Layer 3 of a small transformer language model trained on English Wikipedia (10 layers, counted from 0, width 64). Numbers have three digits each and are written without spaces.
A neuron's activation on a vector x is SiLU(gate . x) times (in . x), where the dot is the dot product.

Input weights of the MLP neurons that the questions are about. A number n stands for (n - 500) times 0.0021.
n4 gate: 646381353628486683424431587540357350286439225774378626379471325491470686881535502676618396447412558373205648707498331233562520566305465413353399607443430584537559697507679301567496434550416221
n6 gate: 549539747760223457226433528551463367344576175618545646470537540554508161327589590355361547638490386587536438306536491500490416565550517552340253787606376529364326398625494369466275533625406615
n38 gate: 394422763330468405404608683429442315369289308499398640322567455676298426339449716431406505494500517446543270455235561511379833346626506326455616349724425652359566467504500546318391508274386653
n44 gate: 510481381580473359467490564540440243340578369576399387426696450553464548544331517824740595669383381537268460218521715456371717580472643612477360396589453310508419475654416391401501476614323440
n46 gate: 462458644499383648429573569536518511610506339552317487449781396743301205797512730418461699546567625608303694719535433592544570409645210476445396396202574328772444624568287352506499499605657351
n51 gate: 486625928444493477649480524421398367661343620435679249546426642472271505572689639635338346658488518362595610370500531588543590709529571598488482531311533512695427499509730561704221461635452584
n57 gate: 375463564394485389628535574345439599605568416589528751453541415473689701277567487672498651533688619785398444728551516666450614328412611604715562388550164471599458438499670368610585473533486590
n58 gate: 641600509426462464471214296585405210472270485705384477266472377554613598590464472457589314624516748372662550492422287509322524523373524562635393540471585650596215527506461446445478530466493376
n74 gate: 617513339380422572217553528460553550556564418478659551334532456494172306513418473675534397290563703165474531440357283436372592521667351500562508377482743463657218364773394491520587578481390522
n85 gate: 573629457539458596440485535554400539466507287654464665529556458397418435513556333682264480422407273452440491497518481574608529522330565649622362754481485599682493715255448437599693498430448408
n86 gate: 328524845421307430368650514322516694360442475717376380391457761504288812362638483249366313562461479533545465294775343466603427664410597573501437652511652616421556686624671507542582309524595630
n90 gate: 442252308499639707501648392586276642525428247453500445480380334606711491335604643397485458744333620503644619569691531379656516192392393531628441295561621475458620474529488339585598488390342628
n123 gate: 612397617539562606610522515519428634365383475480423237430313463485447352277479363471664347312379507353454486501506562558517518505633592251343485681598400518625494470424501371470734299658388486
n124 gate: 382502373521607549417575831632625687415803378500146535564754581800735359377266687901457432623524408752661576690590735575397387486405646540546685264538460658408362878203228380630542373511448725
n126 gate: 385507569184697411584419387563416386462542493664322459521597602502545445534518511542491582475395714284365383513452592637425517575492571333601483664670467498638293614376714442429397368548644487
n132 gate: 551324485533286500494628480518624797292545787385306366434693125616466203452642643576667413411479541433432329409321520533341387701656501600468682616550545376857317659459145398610424572679730375
n141 gate: 655287743639508460603661634312336631599460580767335678483480583375638394538487418363130462446455510416476512359331424404479635759396507671413441406379767451667667383570628456666487404545526432
n142 gate: 508526495462648425569791419636576561517378676519500259530532607581603589679880592308666536484441571625706617522739548446608493430338372599432444620498514576593377663630486337454550520546375715
n143 gate: 552383716319536405431419258320445626525533559566539472578609492353790682599676454118447320362306600500455771582556452568511528630599739716522474600401755522395593515284466544462719570472523661
n144 gate: 749303629534336644416462520435557674295394530546646494625405487392391617642427584573365268349654532432354527542410738430590407556313693386321485589447830566706587892367493673703545652451639246
n147 gate: 465418547603505453540527663774539389453311332503486503684403493565692408683531691465527608587820344545557533501540365626505569564304654491594337660340266529482584540520376561416327608735437653
n148 gate: 344664650367534478461340286572450376497756514662378472630538832407435502352583727228468342676369305364504356614576332614509537498495572633331450439291441537690718539492253405619456267712622494
n151 gate: 479560546593547572507567472574386529575463552673622381311856646455622525667464702722532644429498454756594314593610490630461433377653559538491460370411355431428362614595543581661376579622475634
n154 gate: 456598644282596324626378397367439484478800576577660424317616431524409207387675446472790608404571293330643208466332614514389548478684456707497586516414590464658620521729558431597856542687495707
n168 gate: 407494587357308230428552309476653579592746638403558565403664472692651432331695386513840375505420479549380239505618548717399509590624539515704560696428408586490649269361514286496641568502319569
n172 gate: 575460442635567534556430448497336618352358523408440530155512429704534481531471419528434459308477487484759596436349500577714524598440543486593463360404467536632518355528565471498617502484448534
n173 gate: 403558533293371478467484477389455622720450663392603447530372622416507708459436455091479382471446594489609455443317621538372540420621388327579517722503420691358532607555696382401382635362374479
n174 gate: 748691535340395508404617381777373659391520485440432326308510638392305303471660637786530524439579460331502547352453662437464518229327506275644466562344441634342385605369500590734700358489479407
n175 gate: 656604337707620443476601147575440508421578751398431173782576666425487457539822462456365601542327706598429461501482624593423626413577376376491607474196303608624237539474354561431427545343486586
n176 gate: 459464495541440389444837275556572673609672796414494346518540521307460404652664706592584616301346603527766448457386457548467462267486664427628311598328753485594495543404499551445664402395517697
n179 gate: 527273624674444600703534515184533379401409335428458459592475518442601563663377607578627362517447473300396231508241491514270455529486793326397432602455760218408923449536578553201565494464453365
n186 gate: 376371449357462350610564352297582480416711448609487507341626453489569427496161325379518336602475521513514570410560488287264417380657486558293312586562682509338532560551438456658767339470605553
n4 in: 638366412491517688407222281510522401372609431511560368438509237527452564581606724649578585512590564446454709692350634422461247577719562243361680550370486153751358647259493477241606467487384329
n6 in: 684595467302402664466381585425520570412617399488530663283298570322514501480452435345371300494493609556420504359540404567511480489206333594557559410547331386320457543399459488520749361546333299
n38 in: 419239624432569365535400397740489333310733526207401509503163423713413449442530526718653495669416317454591545429321378417420315560412420496493635742600266515574274702322441502400343575374696432
n44 in: 381385215400534693521478332606292584437704502584585494450541643481477283756546465419481377254439271360512484630662459405631487477303471285531448197263168718524525441599603502310556475292230456
n46 in: 493548375465455567372469387430645528395469635660269611590574331659472325746587550464416473573370425652513543466545393453572490478390264561536624629214745431712672685289114340386498533459687604
n51 in: 695376348632667270545354663360219378485642650507569487547716527544607726527516601476657648516446806663349506408532310594700746290462613283465716588630596724448447550479460495575638506516732713
n57 in: 441460512423569461467567523464411419655608410620706693412553575342561672573291602692389390535567404687598548664402426335247332413525517628608592335400500640478426480512571350598655589588584536
n58 in: 394662777646522575712405424588498369533715607747546485630446487597565340647376537841579715549537307630489475364414544427340544232473540468538531535344570400588518555438569712481717473437399705
n74 in: 586428456460675654140469764515582380614493481538374430249600501481404426572353503675553484350560674231467318472465422437500627558480356457404321599525657469601431628769398731524579555508251424
n85 in: 412546291409532497475541415498266690970462602311412858204484492214611526202245194474492371494566332658115541482894387730454327536454412567581506478172600248498348759582554202197805984503517474
n86 in: 438420452567435467488542560390594370566413511608431422690347326455569517504381693679511575556536509600684474684462445515431515441424740372544643273547552406421562795271474615198210312352846426
n90 in: 208721490522442530445657407472523522574653478531793746634462477554313475545694614524471463341469475391574502545513638276623612318434244536579591367515510358515768447451544667651458663641621446
n123 in: 495369500603552333527643349578579515461489558565487468367476505360800643430426513453339570521584569353720599555430477384404409604670452513316603466493564390379391628544521582422694451460321640
n124 in: 472304315668440210354620457509300329517127206458572464739611524602363325553516589432709739652564440365295382345495292681841450493446654467704389516462325289575342146538707551436211421304577483
n126 in: 357466373492482625648627495673494552433655491627575432466476531635343482526501651666627395520632508477439482533367583412474596613268496379554381569558439506348405522365475633681546565685555729
n132 in: 358489631652940578410384423411549264527482458699625477534707835371692669693260433475466460578453386420425488747394605291152551431913565276528369278524483590453498493416765501626573334575367753
n141 in: 280649489353479450580637408475411482697370428511383619451416675621505439396489553463703647661717633523654357478597600406378563538756506534556546507424482661320547354660608703215453589553342581
n142 in: 427285495400525611591771638659499579574416545444528643417518706548612621548820555322684622638537465539661580369780466356613568392371423537524399582453496480414736316501395475488635588429474653
n143 in: 594415435468548453364694347342501468596392585606607447331454554219470372498561573570569451368513516550521580405470372457540421531897676530366543549517394516243440417416547486531544481596626546
n144 in: 772278533652495360496347719366449447585427464717533612415531421564494480445771548437284613468580388439416325474299512590340518492597424306283557513753503482374501478521578412558496499445627545
n147 in: 350349691553384621395667306587531429490455221431404391499341507265641168842619518442632578461597410360816453398475505594471673641357422483524428760391279686459626451456317424511513472781393481
n148 in: 385436583422407338538514557528537429387594387499464562718462594606374588333544722571606363636650285372501344333318363405441611650464662482346472223390597585386560434427325565428261232596863602
n151 in: 629514662512599379399506536682513553466737640424548462449487592661473357546527310599493684617535294744520583583540656370421381589625353433335257582428446379354544479507529593719466548324450445
n154 in: 460602432664530346524481454354267937500716467444699422426719588407542342391595723401593377454575317510523441578451745472391558511566529589613527387629790685495440774601545456500438333550317736
n168 in: 397624354576491377426508432403613585654660573361502583495550492606756496400592388466637385391586372581495549565632352493364362350382654480511586417365352622549585474472209015557287651641396610
n172 in: 581434362734522486360575498498357574354386593488388584211609498687529501574433433483379567378461455504623681466385378552699636744436517532525527383465535450643460448517483532434692541440426705
n173 in: 462608502643419709531477641506554631298489519224539450648599528309627542527498480600408371397304560503381581460572593634468535582368370361554385447599480573591331437447593371523253518376510308
n174 in: 414794391722588255766671607353437678485439516528489507658416285678509532272479403457743698413620646566416141379523607557601390398452327445546568486488375387648558577733501215480354662572565490
n175 in: 368420472582538469465620627410677431508442502766494651504260509553446483431423391384735428481525572520423271618364428482680578477502606722316701489542544452401626466503367426283373660408533690
n176 in: 429500692775708480586392428402491673544406328836327408438598279298420292275518227648312409417667551280572552525266656522359578488812507608489582772375515235407581402391401306452508485356428434
n179 in: 565435591646390645523542604403409478331498299466491446545617393492662356719358679572543584532235363601361282626296552626400541378373546475468497727588637352605828496440374560388625538307433495
n186 in: 279199490374560449443521418366567504510419336435656513525470570537501365474183252453528377440335565433545488677596522541449576209433554536502356586619402565593607568476388431581551309330569352

Each question shows a token from some text and the vector x that enters the MLP there. A number n stands for (n - 500) times 0.0028.

"wards": 390377628522636435700369467489662694448148639422713526266426581478342394542399281489620593388519609698352447502413519342400399558839469292451692535463489552313418552496447542443477370580346459
The neuron with the highest activation: n123

";": 409416668684593432648391517634534330324338566639501575283350476414447544469440906676493604467438471553329491672432566574566352632420347463616605409417606634278485427509430549559450541504759423
Which neuron fires most, and how strongly? n38, at about 0.51

",": 422346686582671384676310590677616374425498664614625558441442377430461461481503868633586659466496495484446503549389526467709384621439341405578454549387624546242511435467466456587467546454510508
The three highest activations, in order: n85, n186, n51

"G": 404466552424661567521289543301562601551635753612535525473417543427447511636373340361667565434502568622513454679366549566573409427606307384626638432596662447244330198420389389473323322546603522
The neuron with the highest activation: n147

"eck": 350557507524670536641377448485494620697430608408539542369405493436536425467524303286639636433450580650279633538528540260556345452555382349258627523631566521203508301442538524541422493416392378
The neuron with the highest activation: n148

" Re": 612353644557456772508297304498442371375385656193377526690493677461502473449285352523443621433489489616390531444532530511691511422507365622190643442536608606242539372564443500534350496428580394
The three highest activations, in order: n154, n126, n57

" Hall": 569337573587625484534376469389597542604537616384549600364414427447581424470341335407564607443505463748374495479564613428521369446622377611357630430439483514143550314461450718465435402396273330
Which neuron fires most, and how strongly? n126, at about 0.33

" ": 385404581518569447750250416286463393281529552257473489397350574447393488554583328479615644527441530467361388417573575516642402624442517515677545102644544624366406421404353553590453588404664543
The neuron with the highest activation: n176

" n": 687400557570638527528421468286546555538304482562575566518393649328460519465324459499470600431624395535569623680390541694563583541470257420562536525709314591173378309564378601395538434464598527
The three highest activations, in order: n46, n168, n4

"-": 522506654335663410692323416489594492396507614611500463407458422576339321421418603556666569511485456630304587478472491294557439630238515353748552314400667662231519349411463458714336488463616548
The neuron with the highest activation: n126

"th": 480516556606701401669410429326378355585426642434489578386430436609417453433200404316497608509414569578329529665611323433475519425390564363664667524575472549374426380544525638624494277380506333
The neuron with the highest activation: n186

"197": 339418631613524400648430404446397653504447482658715472539434680437238546497359315473573633646489753678461510434582503471611475497336442495496625543521806633299437489500412470347319536434318517
The neuron with the highest activation: n51

"os": 317543535403552380456273361524750519625504647245455484395479542599303333421522279431499602375487408530276555650728513347478389749608394483353570594600558525223452292304467465604399417531440513
Which neuron fires most, and how strongly? n168, at about 1.4

" Di": 647334630480536653443390493613632380425264705277446563478456406621531651531404185367654636472618437462423402561581457663525621653577435516354600376635533530260416251474369480654396372476476446
The three highest activations, in order: n154, n90, n57

"ches": 297560558593646517544355507434456593640378587358524399367340650551553296522475378442617659318460558472354255573672533365692409697682435345483649484516521527225485534561452606362505482518500367
The neuron with the highest activation: n57

"gl": 364516690552563567486319395437351535495235587400525382344576435453584597593298344156560527440481318639428619480382568342557496440260390453389645555627554641311544332563263463650295513376474388
Which two neurons fire most, strongest first? n173, n186

"_": 523590605668669478516370390354684592663513557648509421446335578418427334482396399371614591483541543532371628652529539555439329644380172490571415353658602547243378375519345607552279430422633464
The three highest activations, in order: n179, n4, n172

"asc": 720589553581520504471423488361596506623510613361602435592648424514391540359336250355328661451415389606571552631734376269530458532346485403560686471726490579362436432589440440508342287332407592
The three highest activations, in order: n147, n126, n4

" and": 391247639443693331634348450534577586282318629467575565541543543402359534452409881553562604468369496482481483526491543469447336424886408593521592726542395600277640369762436359459538472416528601
The neuron with the highest activation: n38

"m": 285599552546581344623396228521551553688422673449558456462613330631451384525353314364514624324420497715612412689598443390488535437423505547306647509656655473301301329524519383474501593425380480
The three highest activations, in order: n168, n186, n148

":": 518584664376595210684366353527679453415372516622378578396486399427574406515410783703523589375506555420373368669354474564507445649265375544758630316529639644303537429469449543648377586513592438
Which neuron fires most, and how strongly? n126, at about 0.59

" A": 556565522394686669509299485292426346402513688268468539644531551391350548460264372350581623446472436555458594543323576632634508553541463539422469619388784602293362350547359656622297482578341631
Which neuron fires most, and how strongly? n51, at about 0.38

"gen": 378640557713679573550407488300424538671356499487606498583401440385448461573624454410413625491499506523381517682351485494538397648269345458500573508695603572157382497486352407406298417502483490
The neuron with the highest activation: n173

"est": 409564496564569646605456439291609573723313768316646538329514411610416499583375333369541688544414414589382581493460455263568379546794429429454692377593558584399471411744393517472487306393428300
The neuron with the highest activation: n126

"M": 385491596581667535566560348267541496448532755471559574372439453544444362564333427424341589439492487702632590683563538591620449435376317377649581571661611402221340348660416523329331401480462522
Which two neurons fire most, strongest first? n148, n172

"en": 340667560528682562541296363440409504663273628456409566512517430554449388530452437510531683510495592495323374594238570304364485581715477579317637582625484499236368446608381479662371537547436470
Which neuron fires most, and how strongly? n132, at about 0.71

"/": 581533594519667447580377412489642427267387494411490636428286569518487169506413547475679491571462445474285506559737377516652388573532384423701478230702657612252442242541412492636403427476588523
The neuron with the highest activation: n176

"kins": 326537606545678448619403449417587499643360648381526511295436664451515428493434451298537594404514584682287520496596544416348346530724382416229609648523470476165491319463445648463412467518501469
Which neuron fires most, and how strongly? n143, at about 0.48

"win": 377392599395656491686338399594491577774261586438435505212528499543557387511469460485554630455440553567352548487534511459312458478729466479228643406673543495211461454475384524523227459482320513
Which neuron fires most, and how strongly? n151, at about 0.6

" |": 560497658682679410616586500559655514420460702519372550242383485426383528449479704442546693398452413502387512557585586529358414548658448498575641352486630669331456298376466507508483693653523456
The neuron with the highest activation: n132

"0": 474480680719613286509525468478503417460332633654587564434607480400366278532488390527668552332488706536350364495494500389578505504377516516870731501505572428272405446434409583667455417599365455
The neuron with the highest activation: n174

"ent": 307448525616513537491457449381499616815247514337357654386402549497445583368371500442441712517518475608246757506365504399546432493476398496546600545614486650276458268520547518535520288468416537
The neuron with the highest activation: n141

"37": 515445624614578485703313412444544633477380590488595625480474744541398345555472322265634615494344511380601540553618644484500340425429531487573595366640774447297484481530494664306311476526446618
Which two neurons fire most, strongest first? n57, n4

"78": 355423667550628420592362442418539691621457579529605610441518734464435409598479370516602602454392617480546669622512639510474386437444503472710578502659788480284440483425388636354214463534373614
The neuron with the highest activation: n176

"|": 454573657489708599507378316545678565343512512650530489441573407447436491494321746493589669561538437533491461431507675417481407615347429334710617383382694595316565351596482364642346507545477465
The neuron with the highest activation: n85

"-L": 608509589539542624395392630203629514389579629462465535480536461462487366586342299649580612464577485713316715545580514546713544398398283429491557471540643509189406115705365550509476566483518464
The neuron with the highest activation: n74

"stone": 332461624554676594622467429352388573666307686375512585329468483564568423559420412273627621386452515597329542522407478388484271493644404370332678505621549601291528330501431621420517324531308552
The three highest activations, in order: n123, n143, n148

" du": 657441539420589854514372502469620615522337618346429572670459568427387525447473524440601627433507500585344440591663434711609495551451341506399641487676671629165604235634382310433490405530470487
Which neuron fires most, and how strongly? n58, at about 0.4

"burgh": 590440649611666405684441486451474559645518605463463478334572681410434265509444428331628606513515658632387548561417480455386317545524462522332706525560451518231559304527519579429500437565260453
The neuron with the highest activation: n141

"ively": 342476532452715547713437422485576582580448601337496579542432506399477445395408449542709685452478464488473646585367444464506294494755475670473571573513566446295352654820393560508638408543337303
Which two neurons fire most, strongest first? n154, n123